Layer 6 of a small transformer language model trained on English Wikipedia (18 layers, counted from 0, width 128).
Take only the direct path to the model's output, skipping the later layers: a vector added to the residual stream pushes a token's score in proportion to its dot product with that token's output vector.

Output vectors of the tokens that the questions are about. A number n stands for n times 0.0044.
"though": 52 -37 -123 44 24 19 425 -137 195 -99 -122 -304 127 -365 -167 -34 -79 188 -71 -9 -265 -51 164 42 -29 57 -130 -146 -199 285 -7 -178 117 228 -146 -110 7 217 45 307 146 23 96 224 126 -19 18 -109 -221 178 195 -71 4 302 141 -120 -92 49 139 -235 190 -133 55 -38 23 180 -2 -117 -105 -131 91 -157 39 -116 -92 -79 -158 -34 176 145 -38 292 -178 -182 38 13 -43 208 -51 -7 129 272 -247 -186 207 -249 51 -103 13 212 -34 29 93 -204 203 -29 -279 57 245 -156 157 276 257 -286 97 -303 174 -183 -48 -7 -262 7 -46 -45 -37 -31 -206 160
"ally": -153 55 11 46 -48 -37 62 -199 133 -84 75 231 -109 -27 -100 -129 41 10 50 -75 -62 -85 179 23 -21 27 -173 82 -90 -9 258 -47 -22 61 -102 -222 120 10 71 -15 43 115 97 27 35 -272 129 -2 -210 -247 -42 -2 -70 272 -201 87 -35 -75 -220 -239 -22 136 41 -138 157 164 -21 -108 105 78 128 101 -1 -76 -31 -41 10 265 85 275 127 86 -161 -148 48 85 -27 20 39 192 -38 214 -81 -25 -5 -18 -17 -220 -185 181 32 30 -1 -245 -129 -42 66 52 -29 74 112 167 233 -252 215 -76 125 -183 -18 -45 -2 58 69 -27 -107 -44 -237 97
"ron": 69 -97 219 157 78 -134 226 -123 10 64 -25 -38 -29 -103 -55 51 -107 142 16 50 -168 -12 73 -82 -5 13 -32 37 86 17 37 61 84 -18 -136 -326 -13 -46 190 3 11 -70 5 96 -12 24 -39 99 -7 -46 126 -158 30 170 32 52 -72 -46 292 -27 8 -9 44 -85 143 29 -68 151 29 -61 65 -135 -99 69 4 -105 62 73 -114 57 0 92 54 -237 -11 167 -103 65 138 -16 -8 -176 87 45 101 5 -177 -126 -36 12 -117 -33 -61 -171 -14 43 48 110 135 15 92 139 43 54 53 -140 48 87 -109 -90 -100 -178 -31 -85 -105 -73 -99 11
"hen": -193 -76 4 17 -73 -257 232 -249 85 61 -83 70 -43 -19 -39 -84 -153 -139 12 25 -66 -74 147 64 -11 -10 -57 37 50 120 4 -254 10 81 84 36 -22 -9 22 106 165 -138 53 121 -8 -103 63 84 23 -39 -126 67 -63 137 -61 -83 -1 -19 -33 -202 67 33 133 46 240 190 -52 88 -7 2 75 -128 59 113 0 -144 55 92 4 200 -134 165 -27 -77 48 66 77 -186 173 17 187 234 -173 -156 -29 -116 13 -120 -248 38 -89 68 3 -93 -32 -104 -25 238 201 -13 -71 151 34 6 -89 -15 67 -90 -101 -147 66 -60 211 14 -178 123 -169 78
"ary": -152 64 23 34 -66 -5 216 74 121 14 -55 -83 -121 -17 -112 -43 57 50 -11 -46 -134 -26 101 -101 -5 -8 -199 -155 66 19 -185 -37 21 62 -7 -28 -163 108 144 118 53 4 241 -41 -9 -184 33 -5 -13 -145 -61 57 126 426 -51 -84 -5 67 -80 -79 102 5 -215 -152 -12 147 -268 -242 -66 -12 179 118 -98 -13 -12 -41 80 155 67 -19 -8 139 76 -134 -169 216 -283 16 95 -105 42 -2 47 39 -50 -193 -43 180 71 195 71 129 -206 -120 39 -63 293 40 290 -83 -35 208 93 -25 177 -231 -2 -251 77 -130 -31 -5 121 60 75 20 -140 9
"s)": 37 31 -5 -41 13 -109 167 -111 125 -184 52 268 90 -172 -45 39 -22 -118 -59 18 159 -58 -5 -61 -21 46 -113 13 -26 5 61 -36 43 6 -165 -306 -181 99 150 88 121 74 114 157 65 -195 182 14 -244 -156 389 79 -67 59 129 79 -314 -113 -86 40 -65 42 -64 -113 153 6 -150 -91 5 -56 6 -49 -147 125 -121 57 62 58 -115 110 48 85 -114 -226 117 91 -234 54 156 143 131 -91 -159 -187 -50 -57 -395 -110 2 123 31 -41 -166 -7 -108 49 -72 428 -18 207 28 228 258 65 32 -290 45 15 225 -174 -69 124 50 55 27 84 8 9
" by:": 2 -150 129 -33 -16 151 -13 20 301 -188 11 -222 174 101 -148 -145 -154 22 -208 239 -272 -126 68 11 -34 94 -229 53 -137 13 70 -95 -66 200 -156 -246 89 97 362 351 119 -62 30 157 81 140 49 -69 -197 -246 256 35 78 99 114 -232 90 -45 101 -63 40 60 153 -258 36 138 -61 -57 320 -201 -41 161 -118 -10 -211 117 126 -3 -146 108 -27 171 -84 -57 181 75 18 301 237 99 215 38 -71 -106 117 -35 -241 61 -184 218 -60 -112 -312 -153 114 1 75 -231 288 -235 -54 242 207 -111 63 -365 67 -159 -146 -160 -206 -73 293 14 90 -114 -199 -198
"ced": -10 37 65 72 -24 -78 365 -151 40 -41 -55 -142 126 24 125 -7 -1 -47 178 118 -90 23 -33 131 -15 45 21 40 -102 -123 136 -98 -124 196 -117 -195 -71 -49 -36 16 266 61 197 180 47 -145 -76 -52 -224 115 -17 81 20 32 -10 66 73 -70 8 -314 71 84 -13 64 -52 196 14 106 73 67 104 -67 -152 163 -129 -9 19 58 -17 71 -69 261 -227 -229 15 23 130 -31 -94 133 243 241 -183 -107 164 5 -4 -122 -77 48 2 -142 -163 -115 -17 -46 34 -41 -76 -239 101 153 60 -1 -10 -44 -25 -200 123 -184 -152 -189 118 55 -12 10 -165 6
"sis": 214 17 187 29 105 -232 256 -257 46 -142 -99 25 -60 -244 175 -49 -72 -29 5 17 65 -121 -134 206 -18 47 -246 71 -60 -27 110 66 -136 122 -191 -251 -14 17 61 39 123 78 -35 133 49 -26 30 223 -14 -66 250 90 55 173 67 146 -119 -101 -2 28 5 126 15 -118 215 18 -196 55 103 -19 85 -67 -162 63 -97 -78 51 103 -134 48 -34 -14 -37 -283 246 -2 -157 -49 81 -35 300 34 8 -37 169 123 -219 -131 171 103 -58 -133 -119 -167 157 -118 94 46 217 -143 -58 115 29 72 37 -262 -28 -78 -26 -9 -324 -136 29 -16 75 109 -94 -47
"iginal": 104 -269 -97 236 55 1 299 -122 119 -320 67 42 115 -356 28 -77 -150 249 -49 118 -234 -181 342 -134 -16 45 -84 -13 -338 -70 73 1 -20 136 -113 -91 -146 -111 151 83 -29 134 84 -61 88 -110 63 202 -144 59 15 -48 47 160 221 -231 52 110 225 -152 57 211 77 74 480 12 -57 80 241 -56 35 -90 -66 113 -109 -25 -72 113 144 -5 -270 136 -15 -390 -24 42 -418 276 57 173 194 10 -196 -308 156 -71 -48 -111 154 -106 -106 -67 -199 -27 84 -274 40 179 218 -293 113 224 154 -9 230 6 128 -71 55 -178 25 -256 -92 88 -218 -66 43 -80
"- Clade:": 107 -45 178 170 40 -127 86 -260 34 -92 79 205 8 -127 -88 71 -163 124 84 96 -169 -37 -2 93 -29 107 -193 71 -135 -175 66 -189 126 -84 -43 -233 -110 317 136 237 210 21 -10 109 143 -12 -12 -86 -300 44 145 -85 76 91 125 -13 -72 -213 -71 96 228 197 182 14 129 -117 -241 83 90 -190 118 -23 -122 155 -268 -86 -102 211 10 288 -121 11 -173 -50 20 -66 -289 79 380 27 60 93 -147 -122 72 -35 60 -11 -32 104 -37 -62 -281 -107 42 -17 157 -27 72 11 -55 239 29 -20 -87 56 -36 -252 -40 77 -189 -167 154 -49 70 -67 20 -178
"fessional": 120 39 -62 220 15 -77 381 -62 55 -24 -74 46 56 -228 38 -114 -138 24 -56 122 -83 -58 33 121 -40 34 -11 150 -81 -22 28 -42 -170 178 -113 1 -135 204 40 158 292 204 75 180 134 -13 -41 227 -204 -30 16 -66 66 129 -38 -150 -137 -5 -83 46 122 -86 93 60 104 18 92 -87 63 -167 214 -346 -275 -99 -179 -123 -213 126 -46 259 -167 245 14 -13 88 126 -83 109 -13 58 62 140 -39 -73 181 40 -19 -166 89 -49 132 -146 -135 14 -20 180 -6 1 99 -269 40 259 97 -91 -19 -293 37 -54 -18 15 32 -272 -123 -148 34 -132 -185 -161
"\n\n": -127 -160 120 -89 31 94 -59 13 4 84 44 33 149 -176 -101 128 4 -39 118 -50 -35 21 4 15 16 1 -152 37 48 145 17 -131 40 78 -30 -23 65 8 -40 131 12 -137 26 -143 10 -44 115 86 31 -109 197 12 -132 -7 69 152 43 -6 -164 -15 -75 -9 -46 57 85 107 45 147 51 -214 39 208 26 -46 -97 -9 148 -63 -101 -20 -15 50 11 -118 14 -163 33 -78 -126 147 -6 -63 66 -101 -64 -103 -37 -13 38 7 110 0 98 -72 -48 -12 22 187 134 -82 -58 33 96 -27 -10 10 -143 -193 -19 77 114 44 -37 8 -63 -123 129 -121

Each question shows what one neuron of this layer's MLP adds at an activation of 1. A number n stands for n times 0.0016.

n384: -35 -28 0 -5 63 4 49 -157 15 -132 2 -5 26 -58 108 16 27 -89 127 107 -6 -7 -127 82 144 34 3 24 -38 61 -12 -50 -76 2 -55 88 8 -55 -25 36 -7 -36 -22 -93 32 -21 10 -7 88 -14 70 -28 -22 0 -23 -30 -64 -19 -34 66 42 0 -43 -44 31 -23 -89 103 36 93 7 56 -45 118 12 40 -4 17 -2 -108 101 31 -64 -24 24 -57 -49 9 -48 91 40 12 37 81 -2 -99 7 102 28 9 68 -39 -62 70 12 60 -36 -150 34 24 -68 -96 -20 -43 -26 6 22 -72 -51 -25 21 -51 -52 86 22 -14 181 -50
Which two tokens does it push up most, strongest first? "sis", "\n\n"

n28: 45 61 -12 -68 -56 -52 54 89 -251 -23 -84 92 43 101 -43 29 -16 8 -34 -52 -52 -10 -50 -21 104 167 -81 30 -14 -41 65 92 32 -59 -78 -120 80 -60 73 -23 139 -27 -39 11 59 101 44 160 72 68 150 31 -26 79 -40 -4 -74 -158 10 45 75 128 -146 22 128 51 -70 -7 51 -62 -37 -101 34 -163 37 -52 -4 23 -65 -18 -35 65 -10 -28 -63 -22 52 54 -39 25 -81 12 -49 -70 -2 137 -73 -8 -66 -15 35 61 22 -136 2 -60 -65 23 77 -87 86 -118 28 47 41 -47 -11 2 0 21 -15 -48 -43 28 82 78 -19 49
Which three tokens does it push up most, strongest first? "sis", "ron", "s)"

n412: 62 -8 -9 47 36 60 31 -80 93 31 -67 40 -64 6 2 -86 89 -21 51 2 -14 -48 50 0 -93 -42 52 62 -149 40 -41 77 2 37 15 -58 18 -9 29 -39 -27 -44 6 45 -35 -102 -16 -115 61 70 -161 -11 0 -100 -99 -59 32 15 72 -100 -77 14 -38 22 -81 -22 -22 -33 -14 89 -18 40 -2 70 58 -97 177 -105 49 144 96 82 57 34 34 5 38 38 17 4 -19 68 61 -4 99 111 77 -19 -178 -48 -17 47 32 30 43 46 -11 -25 -90 -46 37 -93 -8 176 29 -31 -45 36 15 -23 -34 -2 -156 -88 11 15 -10 -102
Which of these tokens does it push up most? "ced"

n2: 36 -180 -129 45 6 36 -4 10 -36 128 -79 -110 -76 11 -11 6 2 20 -80 -13 -88 89 58 -15 132 -17 4 -124 162 10 -17 99 16 -120 -84 -119 -59 -2 -137 -41 -46 -2 -136 -36 -117 -30 -45 -23 36 95 -55 -41 -13 103 -48 19 22 -116 -32 44 -15 -85 50 77 -67 75 39 87 -23 -71 8 50 -82 57 129 -14 78 96 -2 124 78 -10 56 35 49 -22 19 46 63 -20 -21 16 83 -17 51 70 100 43 121 -52 56 -89 -30 -64 -103 9 -45 19 25 51 -142 34 82 155 -36 -62 4 6 12 28 -16 -2 -83 52 89 69 6 -156
Which of these tokens does it push up most? "ron"

n277: 5 58 -95 60 -38 20 59 18 -97 -9 -82 13 122 -56 61 34 45 -39 26 -7 -128 56 -58 36 -51 -21 18 -63 10 -2 -28 -56 95 15 35 55 28 54 -13 -66 9 -114 5 43 -94 -44 48 78 -71 53 29 -4 4 16 34 57 -83 -53 -43 27 -19 0 47 -132 38 -3 0 73 40 57 -3 -59 21 -214 8 24 94 -9 2 -47 18 -36 -11 11 14 79 5 -73 49 -84 201 9 31 -36 12 -37 -110 114 -4 -105 -16 -47 -78 8 20 86 12 -59 -96 -4 -58 48 55 31 56 7 -35 26 167 -53 80 101 -67 74 40 36 -66 -30
Pushed down most: "ally"

n161: -78 35 -55 0 -35 -54 -133 -82 -48 -44 31 11 -37 120 -149 -33 32 -6 6 -24 -21 -46 15 -106 45 -3 36 109 6 -9 -11 -69 4 -6 33 29 49 56 -18 -97 -24 22 27 -32 -5 -18 -33 40 -22 -20 -3 21 -32 -10 38 -27 9 -59 -15 29 -12 -10 44 -52 78 44 -55 -13 -69 -2 -31 41 89 5 -29 110 31 36 -21 17 -15 -19 -64 -125 84 6 -23 0 -7 -9 53 26 24 52 51 35 17 -18 24 -19 85 86 -54 -48 109 -40 -32 38 -22 157 80 -37 -47 71 22 -3 -26 -110 10 -23 -16 -14 53 4 60 49 -27 48
Which of these tokens does it push up most? "ally"

n344: -14 -10 -38 -82 -52 26 102 117 -38 -37 99 -4 59 -37 -10 -70 24 113 -7 58 -35 -75 108 22 -70 56 27 -31 -23 -52 -83 65 5 28 29 -56 -25 -146 -85 -119 45 83 53 -53 -105 -101 59 47 -25 63 16 98 19 82 38 -39 76 -37 -70 -39 -133 -2 -35 47 -25 -18 74 -4 -8 88 -14 159 -46 20 -54 -33 -128 52 14 15 -10 0 -81 -20 -20 77 65 -2 -26 -58 -26 161 -52 -38 -45 82 14 -11 90 45 -65 30 -43 -63 70 -91 -5 19 -29 -33 70 110 19 27 106 -12 -48 -80 142 -27 -45 -97 9 -54 -79 -38 19 29
Which two tokens does it push up most, strongest first? "iginal", "ced"

n319: -56 -56 -73 59 101 -25 -54 244 23 -80 105 -42 121 40 -72 -21 -9 108 24 29 14 12 24 -32 -107 150 39 -48 7 61 27 -28 -20 -44 -64 -4 14 173 131 -49 -34 4 -154 -2 64 -17 52 62 -70 -100 22 -62 -28 30 109 44 -7 4 -58 -155 81 128 26 72 8 93 52 2 33 -79 66 -6 53 -6 -2 -57 -15 -86 -45 -119 8 -39 0 -121 -75 -46 -42 -34 24 -22 -82 -2 -6 31 48 76 -118 -39 86 32 38 10 2 -24 50 -99 -34 19 85 60 -27 -31 12 -48 83 9 -85 -2 52 -39 -53 -4 23 26 58 -9 -25 21
Pushed down most: "hen"

n70: -8 40 0 33 35 106 -24 105 87 3 -23 76 -6 -2 -14 -39 73 -55 -35 -2 83 69 -155 -117 72 23 -54 94 -147 -45 -31 78 -14 -29 -46 0 -70 -32 7 -2 -45 18 -48 66 48 -71 -16 90 -14 -33 -36 -55 69 -30 59 35 35 -52 149 -54 -24 43 -41 -21 59 -25 -42 -20 11 5 60 19 87 11 90 -7 -29 89 67 -63 27 49 44 80 -63 -16 85 -3 18 38 -13 -83 30 50 37 -59 59 -134 -16 -17 50 -5 12 12 -114 51 -72 49 -37 -53 -54 -109 92 13 -16 -39 -4 -49 -98 -17 -58 17 2 -6 17 -10 -44 22
Which of these tokens does it push up most? "ally"